Layer 12 of a small transformer language model trained on English Wikipedia (16 layers, counted from 0, width 128).
A neuron adds its activation times its output weights to the MLP's output. To switch it off is to set its activation to zero at one token and run the rest of the model.

Output weights of the MLP neurons that the questions are about. A number n stands for (n - 500) times 0.00041.
n2: 583 531 513 745 491 614 500 653 413 453 469 609 340 343 338 394 537 333 560 253 841 704 625 375 407 575 317 533 592 453 435 317 528 482 607 765 529 756 490 753 518 948 670 249 393 382 418 213 313 540 469 314 589 425 384 238 504 423 333 487 752 747 770 490 613 577 347 141 372 400 663 324 281 622 448 571 599 552 743 76 518 584 664 718 362 427 325 722 733 404 368 337 668 795 451 599 523 369 293 683 685 349 558 651 420 495 171 343 615 609 530 532 341 389 618 314 352 429 467 345 547 376 681 505 622 697 340 706
n96: 563 422 535 715 564 505 545 313 289 459 661 854 431 391 592 763 145 435 390 706 525 525 415 882 596 716 381 484 363 491 505 326 514 461 417 370 397 560 751 513 354 619 58 464 565 374 547 422 500 287 608 577 583 559 399 367 703 346 436 608 760 649 586 662 491 827 611 455 158 638 629 514 551 454 663 392 839 551 485 739 483 637 591 491 313 415 527 586 363 554 596 458 565 584 372 659 411 713 301 325 219 374 539 379 353 389 302 604 444 477 470 532 381 735 543 165 337 674 421 638 235 415 768 603 289 683 324 298
n112: 689 469 422 602 722 627 500 315 525 583 461 500 660 599 823 398 591 492 401 388 733 532 333 263 423 666 482 700 490 537 419 496 434 430 422 303 485 678 500 582 568 500 541 464 563 517 546 489 472 488 378 471 518 394 486 301 639 468 763 420 568 556 627 369 376 436 243 418 653 601 496 522 632 596 571 524 393 548 455 666 264 452 559 243 413 626 369 255 555 619 562 371 508 601 454 352 701 596 510 383 646 613 496 381 386 869 540 398 409 440 456 489 375 398 546 292 613 651 272 504 743 409 504 572 507 271 459 425
n135: 436 422 359 412 409 613 673 389 545 518 522 457 262 471 333 578 256 418 461 600 486 260 348 605 395 472 570 593 688 595 555 313 513 553 428 604 806 367 537 459 598 479 334 551 384 320 517 576 350 490 543 624 513 700 676 612 695 427 450 587 494 590 445 525 625 516 407 578 559 567 490 215 548 421 543 546 456 526 645 604 445 516 432 493 503 544 494 458 585 471 541 480 246 473 463 403 749 442 472 555 432 550 638 487 525 535 628 231 509 640 521 545 457 553 393 672 403 441 490 692 543 520 572 316 333 424 677 612
n141: 374 645 623 581 507 504 445 418 488 518 496 700 188 432 500 420 541 526 378 613 408 434 591 431 356 435 543 231 745 328 408 491 420 360 408 386 319 492 415 496 566 504 363 598 623 247 620 456 317 479 473 528 676 586 177 638 587 674 643 693 260 704 295 750 534 430 631 814 481 375 403 540 411 597 238 564 504 500 580 594 297 584 561 544 598 675 137 305 760 398 445 644 518 312 471 576 410 662 633 286 421 519 392 473 607 566 704 512 557 390 448 437 620 446 854 483 548 630 386 751 508 553 441 553 782 564 478 515
n177: 500 510 172 406 598 538 613 486 447 424 345 386 634 416 824 271 531 530 487 573 441 570 420 293 354 340 375 448 506 463 662 386 314 574 393 504 591 590 237 507 553 578 507 533 542 449 573 589 403 694 487 602 523 435 588 440 535 539 452 445 546 545 523 606 484 654 425 377 484 387 437 322 530 602 389 484 457 401 564 624 612 324 626 392 528 465 286 443 429 646 681 336 400 652 532 421 583 683 494 341 436 610 523 334 420 701 507 510 581 766 423 413 357 652 386 671 550 672 445 527 693 494 536 618 513 623 541 569
n213: 646 517 630 318 468 518 692 312 552 657 537 438 195 348 454 118 461 315 589 495 347 333 459 486 732 477 458 448 566 596 639 436 230 611 517 815 558 545 652 597 559 605 332 474 671 380 559 262 300 458 397 391 479 514 601 418 562 652 330 512 724 513 339 434 598 661 403 653 587 671 606 314 500 799 326 351 335 381 461 537 632 474 654 461 697 373 582 136 640 641 390 531 390 625 691 685 466 405 632 226 392 830 630 697 683 364 64 444 745 376 599 660 784 354 551 647 418 634 451 429 426 404 477 406 466 487 490 399
n228: 503 325 418 667 394 399 503 522 493 560 297 551 536 782 517 472 376 535 618 448 496 737 309 523 432 351 745 341 604 585 567 384 525 453 578 523 416 423 384 383 328 285 625 434 527 533 394 457 476 504 577 482 476 416 578 511 547 576 469 507 565 500 829 435 450 438 706 734 601 305 759 465 567 600 594 628 390 428 212 623 323 546 581 514 311 467 602 623 585 257 496 694 609 348 223 515 455 552 631 623 504 524 309 552 504 531 481 574 392 410 584 377 507 697 631 552 493 480 597 342 696 343 560 635 342 368 300 513
n243: 500 574 564 274 539 486 267 305 663 179 587 496 585 336 558 535 567 404 409 361 634 396 311 417 447 753 454 595 477 605 584 555 518 291 335 315 345 437 733 340 497 559 531 431 305 746 786 749 483 601 666 563 412 436 517 573 653 653 637 477 541 396 453 674 507 565 407 520 353 576 479 465 571 433 557 540 514 571 570 553 513 451 570 479 392 350 528 678 619 455 382 514 508 561 511 440 514 376 600 385 392 446 618 624 617 428 397 559 767 496 561 618 320 547 252 327 528 561 329 425 352 438 684 579 480 496 663 367
n277: 579 713 453 490 363 682 684 578 451 475 440 774 405 567 319 442 485 359 372 535 564 177 172 414 509 736 282 653 685 831 309 741 531 445 307 339 578 492 631 756 600 598 253 693 594 700 634 608 432 538 648 563 449 466 461 645 322 491 839 568 500 244 455 279 621 530 486 381 284 566 613 451 485 428 422 572 595 681 510 437 694 424 457 496 555 602 491 327 598 360 294 330 554 286 556 467 701 361 127 358 358 624 423 763 385 574 359 327 572 418 712 544 522 637 152 317 358 543 600 776 388 381 674 679 323 325 357 698
n300: 599 539 604 189 407 555 482 449 159 695 591 319 417 464 509 586 351 733 534 639 575 565 411 568 377 485 424 597 474 191 310 490 214 479 483 575 505 487 25 416 372 676 174 647 626 370 575 399 595 505 573 845 491 831 469 590 513 416 579 534 680 778 515 583 547 698 644 525 746 571 274 680 388 184 588 681 496 472 656 436 731 718 452 572 467 614 343 509 232 665 662 463 470 403 434 770 318 292 806 172 450 465 443 509 334 673 485 662 526 500 412 644 382 539 577 643 347 496 205 417 318 343 271 491 649 642 656 391
n326: 330 556 319 601 533 632 335 351 597 606 489 673 381 789 591 262 540 624 711 234 453 436 447 791 528 449 570 389 241 343 566 663 480 422 621 384 561 407 390 469 508 525 617 670 470 762 691 488 440 479 344 347 523 281 477 451 604 215 368 552 523 339 658 694 430 611 641 384 522 762 676 492 250 199 323 627 481 381 260 353 322 665 496 523 798 660 543 609 527 565 529 581 448 420 439 533 469 549 470 419 648 538 481 596 462 534 765 566 646 384 492 422 559 556 529 364 578 316 289 599 575 434 562 407 644 476 491 286
n327: 576 326 303 417 449 268 652 402 505 371 161 453 357 441 377 763 222 386 323 624 465 545 717 662 441 603 326 543 603 591 559 213 486 664 566 475 641 781 536 380 270 524 354 536 688 673 481 523 513 640 375 363 780 495 500 357 535 513 505 427 469 491 276 500 573 279 539 577 223 616 225 658 597 358 491 379 879 334 470 303 332 377 535 532 304 633 446 473 596 598 510 716 510 467 894 543 518 661 690 718 251 321 518 299 779 504 639 265 439 338 618 613 500 286 730 725 523 413 583 671 655 645 280 388 734 482 656 660
n345: 583 844 491 266 666 611 432 673 343 427 670 338 580 387 347 712 752 791 316 198 478 375 561 654 813 228 831 447 351 455 446 550 401 627 633 419 372 345 756 466 418 256 41 500 343 301 520 525 467 631 383 654 619 436 562 603 392 577 645 767 773 439 533 756 514 587 531 542 646 384 394 608 334 530 657 439 629 415 70 491 346 391 165 194 211 645 705 332 198 558 89 286 495 212 505 390 684 387 566 416 475 391 548 733 505 814 376 451 344 611 548 549 813 628 474 677 657 448 651 715 659 596 672 485 466 306 505 546
n372: 468 587 364 187 211 625 469 406 284 407 391 369 394 260 557 427 515 565 538 794 720 650 311 858 509 746 391 522 719 500 523 541 532 565 518 510 429 418 305 402 757 739 278 312 697 799 566 163 665 500 245 692 574 471 241 643 336 540 723 487 368 360 469 549 543 748 384 679 591 688 424 364 704 491 350 340 403 398 536 697 586 710 648 409 453 338 662 514 642 428 692 683 575 495 719 258 214 571 444 568 273 500 702 446 314 647 331 410 300 361 608 754 445 544 447 625 305 338 579 412 541 540 423 537 606 192 414 711
n380: 434 382 496 443 731 617 465 860 469 625 627 428 518 474 432 707 510 389 389 240 500 354 459 367 362 834 658 756 433 531 306 470 257 458 398 189 568 235 565 883 466 486 407 374 649 413 555 549 504 270 420 513 479 310 666 639 253 590 961 563 406 296 619 471 334 251 491 127 656 509 539 720 302 406 641 668 406 644 401 359 600 531 365 588 654 643 386 429 385 552 509 505 485 491 555 368 513 537 357 546 606 525 372 769 771 504 466 509 677 306 567 746 456 369 621 565 610 449 262 800 522 343 342 759 517 504 632 300

Each question names a token from some text and the token that comes next. It shows the activations a of the neurons there, in the order above. A number n stands for (n - 500) times 0.0089.

Then comes g, the gradient of the next token's log-probability with respect to the MLP's output, scaled to length 1. A neuron's effect is roughly proportional to its activation times (output weights . g). A number n stands for (n - 500) times 0.00087.

" M", then "TV"
a: 503 500 490 752 526 510 508 482 588 494 499 499 481 486 499 499
g: 498 287 521 600 538 598 431 627 429 459 607 586 491 412 706 493 614 546 327 536 477 495 520 657 429 399 488 477 447 691 645 700 467 375 309 598 434 358 478 519 454 494 550 501 301 607 457 537 255 482 500 463 471 615 499 595 440 513 463 439 701 561 402 666 436 588 568 600 339 583 532 381 669 445 278 503 505 518 419 486 310 457 519 328 329 497 443 527 556 518 272 460 400 465 467 387 473 505 583 436 443 617 587 607 573 571 326 567 729 570 635 503 578 546 424 541 427 625 467 506 670 456 367 435 470 635 647 458
Switching off which neuron hurts the next token most? n243

"\n\n", then "="
a: 535 492 484 493 559 483 485 482 493 805 492 483 481 489 490 916
g: 441 509 634 392 532 586 592 452 375 483 586 438 612 521 517 551 471 704 429 506 491 598 534 635 393 531 405 493 540 371 375 628 398 426 559 486 571 603 662 431 482 468 573 497 598 258 685 539 562 416 320 653 425 462 476 595 420 563 639 601 466 260 500 592 526 535 287 439 315 572 457 506 453 479 465 503 480 571 642 524 360 502 250 431 706 514 530 484 429 332 492 533 464 432 327 528 334 598 496 349 593 494 550 775 563 362 532 500 320 598 643 485 570 603 394 551 487 607 456 663 446 340 675 506 529 436 385 577
Switching off which neuron hurts the next token most? n380

"oth", then "es"
a: 485 481 642 760 487 481 605 485 486 496 488 539 481 500 485 488
g: 544 315 605 445 585 607 527 461 530 388 480 519 456 552 475 395 543 262 554 358 472 641 414 587 500 345 445 640 640 508 669 445 521 644 249 594 331 467 457 486 450 508 268 325 635 501 472 446 707 585 334 599 280 450 465 602 555 524 437 509 455 312 493 482 432 589 697 484 512 454 553 681 453 526 469 577 594 452 527 684 381 507 440 738 555 391 372 438 548 343 490 432 526 542 587 518 509 580 549 481 507 639 529 590 685 452 462 479 618 347 570 539 575 343 514 546 670 321 493 408 470 697 496 506 534 513 462 379
Switching off which neuron hurts the next token most? n213

" Val", then "der"
a: 489 490 481 949 498 485 500 495 731 498 484 495 483 604 498 500
g: 514 564 468 612 462 418 530 479 602 338 557 377 514 686 494 505 407 566 378 449 460 575 322 462 397 437 377 489 510 590 506 444 545 668 584 536 351 674 640 614 750 380 455 555 542 466 400 470 373 630 436 482 402 543 566 487 594 456 640 422 669 524 428 612 674 589 382 494 605 496 516 582 675 650 491 348 358 501 612 502 547 387 251 492 400 535 421 544 653 562 381 354 646 526 696 339 616 617 377 516 334 373 443 579 525 401 371 445 569 515 568 326 511 606 435 508 430 505 531 295 511 698 556 401 384 402 481 582
Switching off which neuron hurts the next token most? n135

" ceremony", then " involved"
a: 489 498 486 681 501 514 538 488 490 486 484 482 481 500 549 484
g: 351 433 402 386 472 704 555 352 533 556 582 378 388 556 454 420 583 370 385 576 445 469 528 375 410 568 518 566 463 533 535 541 610 386 586 598 526 516 658 538 425 624 461 564 596 552 446 685 538 519 641 500 484 666 566 416 486 578 555 674 440 290 381 429 456 596 498 638 493 361 607 474 551 538 475 496 420 554 444 569 480 371 532 369 252 316 614 357 498 482 409 516 427 410 676 585 328 549 660 527 504 675 423 366 601 655 447 544 373 556 424 323 541 769 532 690 463 487 505 699 365 435 578 434 369 536 313 543
Which two neurons, each switched off alone, lower its probability most, in order? n135, n213

" opt", then "ima"
a: 500 499 499 626 481 487 488 754 564 499 490 485 495 497 744 482
g: 361 393 431 421 420 492 410 537 688 617 515 505 644 477 505 433 521 640 638 447 522 662 433 427 310 375 537 445 521 402 411 292 535 298 477 548 538 624 442 487 540 536 427 504 462 384 539 323 403 463 801 624 525 466 548 656 521 584 559 361 481 672 586 465 518 380 586 555 673 608 429 497 574 310 369 581 414 478 615 532 275 566 526 476 556 460 587 322 604 568 437 648 353 381 519 641 575 753 560 563 477 564 309 359 492 604 482 539 544 323 386 614 352 532 549 522 496 573 422 529 625 340 453 518 544 505 468 576
Switching off which neuron hurts the next token most? n228

" named", then " by"
a: 508 509 499 593 659 575 481 488 499 531 533 481 482 500 484 487
g: 567 641 425 413 531 476 472 477 394 485 532 636 404 599 544 545 569 588 534 251 569 541 516 503 414 563 582 492 477 259 395 438 464 449 486 512 324 765 634 411 489 374 526 462 344 556 582 376 583 624 472 543 643 463 431 467 396 547 562 565 447 518 510 522 551 390 472 505 397 697 369 547 425 456 326 484 495 656 338 450 474 465 411 421 615 706 401 434 343 515 463 534 634 570 520 550 518 538 320 509 390 318 620 608 662 488 714 495 355 545 505 682 411 582 521 639 435 589 426 664 736 436 299 461 518 581 335 614
Switching off which neuron hurts the next token most? n141

"vis", then "or"
a: 623 500 499 812 488 482 487 483 481 500 494 482 578 519 498 498
g: 461 304 378 419 503 642 619 576 526 463 553 596 611 376 585 566 371 525 390 501 500 467 422 502 421 339 463 577 561 426 494 438 474 456 444 541 429 463 482 548 389 407 353 467 768 635 478 852 517 484 490 557 521 428 410 554 548 566 550 632 260 412 341 548 386 728 716 392 517 503 416 698 606 658 383 581 546 472 377 649 575 459 593 261 325 631 551 520 578 489 473 480 587 555 554 606 448 576 507 478 357 474 520 538 491 477 342 444 564 600 450 315 541 437 514 455 437 467 417 531 445 411 587 449 359 610 621 698
Switching off which neuron hurts the next token most? n327

"ster", then " to"
a: 485 500 528 953 484 688 489 617 489 499 500 499 490 588 499 482
g: 526 498 400 504 545 437 463 557 376 635 437 436 508 522 466 514 459 421 564 500 653 638 527 519 522 502 559 516 564 489 505 561 489 580 412 415 488 490 359 594 319 485 191 457 419 506 548 493 651 345 392 674 637 490 380 431 389 430 684 545 587 709 558 558 447 546 433 604 529 527 335 537 181 477 674 488 580 568 584 633 381 523 310 577 395 426 440 328 332 515 389 469 715 446 485 437 544 273 470 569 558 274 459 545 423 531 686 617 455 540 589 356 531 511 531 611 503 421 683 631 537 530 473 612 706 469 565 460
Switching off which neuron hurts the next token most? n345

"C", then "ze"
a: 490 483 485 771 509 515 481 497 609 499 483 695 491 490 481 482
g: 511 588 387 380 562 557 442 620 647 388 458 586 609 519 541 445 374 402 691 538 512 473 591 478 512 600 565 487 481 526 595 425 391 408 298 542 370 574 437 474 713 406 477 619 687 447 578 502 522 464 519 430 469 404 708 420 455 502 439 369 378 541 454 451 541 632 637 497 599 250 578 461 260 472 369 477 495 400 482 430 567 374 647 568 598 485 692 506 524 537 493 545 413 658 564 547 376 367 422 640 512 544 429 756 656 323 585 404 381 529 517 491 663 733 472 493 361 606 416 300 571 478 412 443 524 335 600 425
Switching off which neuron hurts the next token most? n326

"ton", then " Ku"
a: 481 493 554 882 482 634 498 500 489 499 498 500 481 650 500 481
g: 421 506 559 449 487 466 594 739 687 294 550 406 518 544 522 542 410 609 430 345 566 489 503 644 478 360 391 603 381 607 681 402 596 526 660 533 437 516 253 456 519 807 639 494 476 529 550 490 562 566 533 390 417 484 553 505 397 444 449 407 381 311 473 376 697 565 466 352 461 371 466 450 678 536 520 562 333 609 614 531 561 486 502 707 555 455 477 552 540 532 627 386 342 695 406 454 476 443 523 544 561 579 539 477 394 533 235 312 394 460 474 482 560 384 572 554 435 661 413 336 472 521 556 511 441 550 541 666
Switching off which neuron hurts the next token most? n177

" his", then " dog"
a: 498 578 483 566 481 496 481 481 481 575 491 499 487 500 582 517
g: 632 589 636 305 555 403 582 509 390 521 431 661 464 608 573 771 546 422 561 483 605 545 573 486 568 590 477 336 356 487 470 589 423 329 479 649 477 657 508 515 515 463 478 329 273 720 452 431 460 570 486 395 529 380 445 685 649 611 516 503 646 552 300 505 570 561 524 491 302 397 506 399 344 444 556 571 356 435 374 386 462 631 443 434 596 627 636 447 428 468 600 475 521 555 587 584 403 482 531 268 539 608 362 477 395 457 440 669 431 482 499 378 562 390 503 580 470 690 324 574 588 469 522 547 454 422 413 704
Which neuron, switched off, raises the next token's probability most? n135

"no", then "us"
a: 611 493 482 762 481 492 481 651 491 500 489 495 484 496 481 499
g: 594 386 605 488 531 515 309 521 509 544 541 696 435 721 468 514 514 616 414 425 683 384 389 552 510 328 514 397 383 472 692 207 566 480 525 461 624 436 571 659 619 568 473 618 339 473 599 513 826 409 539 494 533 468 498 485 610 339 577 487 445 555 528 380 460 347 434 335 535 553 600 472 511 561 533 278 540 637 420 689 582 477 574 385 483 455 445 552 322 499 510 440 441 417 440 469 601 606 561 573 386 479 512 535 650 448 581 726 501 594 338 406 401 438 445 469 617 392 412 616 369 363 448 440 564 643 492 452
Which neuron, switched off, raises the next token's probability most? n2

"\n", then "-"
a: 483 482 488 483 552 482 483 484 483 527 489 542 485 495 488 837
g: 405 525 581 551 262 649 424 487 440 428 434 448 490 532 475 565 730 593 520 422 529 414 611 391 428 430 561 380 576 191 436 570 379 431 410 514 532 608 489 264 472 387 645 492 657 603 467 280 422 502 418 512 482 453 506 618 447 559 586 443 768 442 626 429 540 474 504 474 475 543 573 659 503 476 465 590 493 523 669 349 693 575 433 406 564 509 574 538 423 355 518 410 434 569 508 459 314 537 549 420 709 450 610 686 501 487 624 509 396 412 582 743 568 572 521 453 601 471 461 616 470 557 354 529 318 455 309 617
Switching off which neuron hurts the next token most? n380

" when", then " he"
a: 678 498 499 688 481 481 484 532 488 481 727 486 486 500 621 503
g: 359 402 489 440 419 697 500 462 538 463 450 466 561 464 550 612 557 479 571 334 617 617 440 486 497 578 520 438 440 384 429 565 596 561 462 295 524 322 437 623 421 610 377 541 644 597 523 488 482 570 488 541 450 408 439 384 512 394 582 570 567 527 518 758 547 452 519 580 518 327 455 720 536 463 459 702 426 417 334 486 475 576 449 406 456 638 533 477 355 416 760 479 504 400 229 526 369 442 752 524 520 651 452 442 346 617 796 563 381 622 323 371 594 596 564 471 482 424 354 475 620 611 523 461 486 581 440 490
Switching off which neuron hurts the next token most? n300

"ence", then " theor"
a: 497 487 523 782 481 551 486 483 496 486 499 499 502 500 537 500
g: 198 464 358 559 416 498 583 368 449 564 511 336 328 497 558 409 703 428 548 538 376 480 447 391 487 667 519 400 541 588 459 589 610 535 704 625 532 362 499 563 752 466 414 653 574 503 431 444 521 464 317 374 519 457 605 526 602 353 522 399 475 388 417 425 443 389 485 535 398 466 779 468 464 531 531 700 455 459 465 567 678 320 594 602 623 455 462 461 547 442 340 541 457 522 458 525 486 656 599 451 537 618 678 517 430 549 596 447 753 459 501 590 558 691 506 485 618 352 433 376 386 486 510 465 333 561 456 466
Switching off which neuron hurts the next token most? n135

" of", then " the"
a: 641 481 481 660 481 481 482 560 482 612 482 491 496 500 482 530
g: 739 483 509 515 578 566 485 770 580 421 335 680 494 382 511 629 441 533 480 542 453 311 551 555 405 502 312 624 574 432 450 542 391 493 475 477 501 567 250 491 315 502 800 412 483 579 565 562 516 557 502 559 415 500 405 487 364 739 554 493 664 421 579 563 521 357 467 496 524 688 470 543 723 530 658 333 619 537 569 410 421 485 435 434 386 487 379 588 522 502 405 427 559 363 631 538 481 356 334 531 467 351 539 501 591 395 277 501 443 648 591 486 553 443 614 402 547 483 486 411 581 466 373 549 614 346 520 548
Which neuron, switched off, raises the next token's probability most? n135

" of", then " Ta"
a: 592 488 482 740 482 485 524 756 487 665 486 485 507 500 485 488
g: 618 334 525 626 494 617 485 637 632 345 570 460 406 462 351 586 469 452 375 454 469 619 491 419 482 563 609 676 581 567 662 435 598 355 425 429 597 543 345 501 312 538 852 431 493 488 655 493 536 452 471 543 525 513 424 432 483 615 648 405 359 516 537 329 546 501 619 432 699 461 450 522 791 544 490 577 364 579 510 500 462 381 511 537 514 320 366 543 487 575 684 660 220 449 513 367 639 465 419 553 501 613 449 491 493 471 367 303 517 450 423 469 407 516 520 516 476 674 499 348 391 479 538 613 567 477 454 416
Switching off which neuron hurts the next token most? n228

" joint", then " work"
a: 490 481 484 740 498 481 604 582 493 494 481 484 484 500 665 481
g: 338 452 367 664 445 483 546 513 309 627 590 569 522 507 502 575 480 535 542 554 339 385 462 435 512 623 507 611 422 494 570 530 392 498 631 492 710 263 463 565 527 405 522 389 678 429 502 374 437 397 574 681 562 610 505 450 602 425 489 428 488 581 352 670 761 514 386 493 394 468 511 377 420 512 208 738 421 578 503 277 482 582 469 426 542 591 627 599 634 354 354 538 302 500 396 592 582 545 508 657 564 463 354 484 562 623 555 463 300 566 666 503 535 520 467 503 550 489 441 601 594 456 470 555 407 489 549 329
Which neuron, switched off, raises the next token's probability most? n372

"over", then "."
a: 482 496 620 715 577 546 564 622 495 481 481 498 481 500 498 491
g: 617 572 419 398 480 495 430 533 465 390 281 687 474 672 526 707 242 475 471 370 453 544 462 433 534 307 454 482 549 636 410 442 517 424 530 468 360 453 590 509 541 401 593 536 572 347 428 494 424 369 543 489 508 380 469 500 543 545 640 476 418 535 609 664 453 523 449 538 653 469 387 585 512 513 683 375 446 609 417 321 409 426 447 456 664 806 417 478 744 490 565 595 454 469 535 507 471 501 464 374 497 423 541 502 771 436 675 461 324 492 346 435 609 504 604 424 687 537 550 730 570 511 451 452 580 487 347 559
Switching off which neuron hurts the next token most? n141

" while", then " try"
a: 858 498 499 656 483 486 481 576 489 545 613 482 500 500 496 483
g: 494 438 509 602 395 530 594 632 433 377 530 387 565 691 452 419 506 549 324 403 630 576 440 463 435 724 563 456 477 511 391 490 393 519 570 445 623 204 389 625 542 476 626 515 678 484 539 545 465 612 405 434 366 616 418 442 200 726 464 569 610 579 559 506 555 851 410 701 550 476 493 461 391 565 360 473 425 573 568 588 418 432 506 513 536 358 564 454 413 521 525 488 733 624 432 492 468 379 526 452 584 615 582 399 341 529 591 399 662 531 383 436 417 435 377 494 426 400 595 426 551 467 474 437 380 573 504 593
Switching off which neuron hurts the next token most? n2

" Cl", then "ough"
a: 498 539 482 888 484 511 498 482 487 500 490 499 492 533 499 499
g: 506 418 462 597 579 543 346 479 446 315 531 586 571 539 446 581 557 529 474 481 383 310 421 425 631 661 658 352 512 385 594 351 490 487 527 505 587 413 477 503 680 365 474 554 498 436 485 417 538 368 479 562 526 358 561 463 388 650 483 557 641 786 552 526 552 590 395 498 498 533 544 398 670 574 349 547 532 529 449 521 682 478 438 295 575 582 408 679 379 472 592 354 465 511 310 548 509 462 686 396 411 504 410 539 692 475 581 569 772 510 276 583 333 391 486 328 605 477 487 557 728 466 383 506 504 545 362 513
Switching off which neuron hurts the next token most? n135

" as", then " \""
a: 655 486 500 591 664 538 484 577 494 481 894 496 491 500 505 586
g: 612 580 612 470 401 731 602 518 496 561 348 387 490 581 642 631 641 439 619 422 578 521 403 383 573 279 384 574 547 675 582 450 461 553 380 437 514 408 504 650 433 636 467 377 460 496 557 309 653 509 485 505 324 648 582 554 707 524 479 382 366 352 613 469 461 381 504 448 528 295 434 472 583 388 397 672 487 701 478 485 624 564 507 376 644 357 515 588 420 384 504 510 543 499 318 316 423 449 456 595 586 275 387 541 466 586 487 388 727 541 400 429 572 488 589 540 626 589 512 415 446 623 406 509 594 542 456 448
Switching off which neuron hurts the next token most? n2

" this", then " season"
a: 499 481 481 586 491 481 515 507 485 496 491 497 664 500 568 588
g: 707 275 772 658 502 513 349 574 557 411 395 433 656 467 507 396 425 443 570 489 511 510 475 419 224 390 438 511 445 430 449 559 582 375 582 386 527 527 631 501 504 530 628 454 417 302 521 589 507 691 493 482 594 528 634 547 254 505 457 559 606 513 611 531 358 483 566 523 535 522 401 738 522 494 378 719 642 496 489 571 432 651 374 367 527 466 484 629 566 501 483 471 540 408 354 516 608 585 525 652 392 453 600 464 629 485 499 514 377 376 447 598 585 479 563 396 613 461 397 422 497 296 716 433 399 319 466 518
Which neuron, switched off, raises the next token's probability most? n372

" Can", then "na"
a: 484 499 488 971 529 674 500 590 715 495 481 485 500 663 500 500
g: 609 507 474 579 469 392 515 344 464 437 579 523 576 612 652 496 608 481 511 557 581 412 561 703 588 462 567 528 428 433 616 447 594 608 473 596 251 543 427 508 597 445 384 424 631 505 668 457 549 686 554 435 405 388 784 514 511 455 575 559 561 652 589 430 507 622 358 336 461 521 346 558 422 331 522 529 490 594 609 320 656 405 578 439 516 248 544 470 555 444 548 262 396 529 551 499 532 443 464 424 660 438 406 763 445 466 412 452 597 362 567 477 362 340 561 385 468 508 374 390 700 357 342 518 525 585 536 506
Switching off which neuron hurts the next token most? n243

" |", then " 6"
a: 606 482 529 516 481 483 483 500 620 656 482 485 491 499 511 481
g: 496 487 510 698 421 361 517 375 487 402 538 244 568 638 288 465 299 570 527 527 652 501 478 625 552 608 546 374 570 391 287 547 585 511 458 431 500 528 712 502 521 519 433 569 606 377 507 493 485 505 281 511 451 468 376 624 498 604 409 704 523 451 541 360 520 613 537 559 530 766 601 405 266 401 443 491 484 442 529 583 645 610 660 642 653 453 500 587 374 528 521 448 626 459 498 464 505 596 444 344 415 461 547 665 509 505 589 369 402 428 370 512 445 635 387 390 397 472 441 595 523 306 661 478 493 596 665 429
Switching off which neuron hurts the next token most? n277

" with", then " a"
a: 515 483 490 542 491 481 482 484 483 707 505 487 488 500 490 488
g: 577 488 387 630 406 386 525 654 500 522 558 520 446 473 281 531 559 521 471 419 382 473 679 531 398 531 407 572 414 460 542 448 568 413 418 612 453 584 609 357 486 428 538 428 531 496 476 474 426 474 482 566 453 271 370 450 409 622 463 650 570 458 455 577 564 496 343 716 567 630 398 457 701 433 803 356 659 455 648 453 430 485 401 543 393 445 535 603 627 544 343 570 609 450 761 587 348 293 383 556 579 509 519 537 440 559 454 665 378 689 405 292 463 681 551 498 497 458 544 349 621 551 459 591 415 361 562 538
Which neuron, switched off, raises the next token's probability most? n277

" often", then " as"
a: 877 489 485 580 675 482 498 525 494 525 486 499 489 500 481 488
g: 597 552 571 480 503 467 382 656 412 403 418 551 470 579 651 466 439 545 720 361 668 689 516 463 468 495 490 486 534 578 507 530 278 613 304 473 540 624 404 499 286 447 447 485 586 541 470 355 571 437 497 538 475 604 675 535 601 408 609 390 481 589 673 399 486 391 575 435 526 590 302 373 418 354 574 562 479 564 586 419 334 471 277 484 645 613 300 514 548 433 396 628 513 616 538 409 589 373 483 465 371 540 479 435 765 438 579 647 345 615 629 490 675 374 584 469 477 454 393 481 426 458 560 351 705 526 462 531
Switching off which neuron hurts the next token most? n2

"d", then " pos"
a: 481 493 484 938 486 497 489 500 498 487 492 500 493 497 500 493
g: 297 528 454 303 544 426 604 632 426 482 506 422 595 537 295 493 584 429 565 440 556 360 417 515 612 473 549 473 426 406 449 306 404 571 739 558 538 320 551 559 552 606 299 375 451 315 395 439 704 599 308 557 403 556 630 604 460 543 606 680 550 468 514 609 601 731 418 540 591 213 435 477 554 410 451 496 479 496 661 632 394 540 413 470 481 523 597 566 471 355 389 468 502 518 550 438 570 463 494 457 536 421 550 322 535 530 760 568 688 482 475 323 558 495 418 595 644 401 606 546 574 621 458 452 517 461 488 568
Switching off which neuron hurts the next token most? n135

" president", then " of"
a: 486 518 500 750 481 638 488 487 499 519 482 499 485 500 496 494
g: 507 516 501 401 458 636 558 236 512 438 650 569 684 310 648 376 416 538 627 568 474 364 593 624 574 571 415 629 484 536 459 465 424 548 548 575 597 457 509 445 482 472 461 432 449 531 596 566 471 591 511 618 420 326 471 362 485 457 395 744 590 550 508 662 601 512 516 410 472 513 555 490 358 605 487 368 496 365 619 497 458 502 448 499 307 404 417 552 224 552 848 469 497 481 529 518 395 397 449 603 463 624 430 440 524 488 209 662 379 602 591 565 543 618 409 437 300 554 460 497 508 553 415 436 604 434 539 712
Switching off which neuron hurts the next token most? n177

"sch", then "et"
a: 487 502 607 886 492 559 498 481 510 494 499 500 481 649 499 500
g: 275 539 518 480 426 631 484 368 516 561 546 501 647 580 524 484 544 524 427 470 605 453 488 645 546 564 476 610 548 447 538 569 523 289 438 437 335 555 441 323 313 521 597 397 469 494 443 355 442 507 370 499 501 706 284 429 460 472 585 434 478 412 503 506 344 617 505 546 223 361 283 446 684 512 505 440 420 539 465 539 357 485 560 636 373 552 366 576 562 359 395 476 604 690 707 358 618 593 702 450 543 540 562 269 505 645 548 572 594 524 637 554 538 425 543 500 547 587 658 684 674 481 535 583 518 408 413 519
Switching off which neuron hurts the next token most? n112

" metal", then "lic"
a: 487 498 571 758 488 481 502 481 486 500 500 481 481 500 578 499
g: 633 538 458 520 505 616 369 501 481 513 376 403 500 631 562 443 547 567 387 476 661 719 426 799 468 461 407 458 542 523 499 483 366 548 411 474 440 442 126 546 585 560 368 610 304 694 515 511 485 734 381 585 336 468 557 521 595 643 509 480 288 424 538 594 505 382 570 608 360 583 565 403 592 423 589 345 494 613 547 455 572 458 538 595 432 551 400 444 381 497 544 373 617 616 579 465 383 447 649 399 443 623 492 452 457 489 415 542 474 359 319 555 436 510 405 574 570 393 561 592 486 696 553 496 438 355 675 551
Switching off which neuron hurts the next token most? n372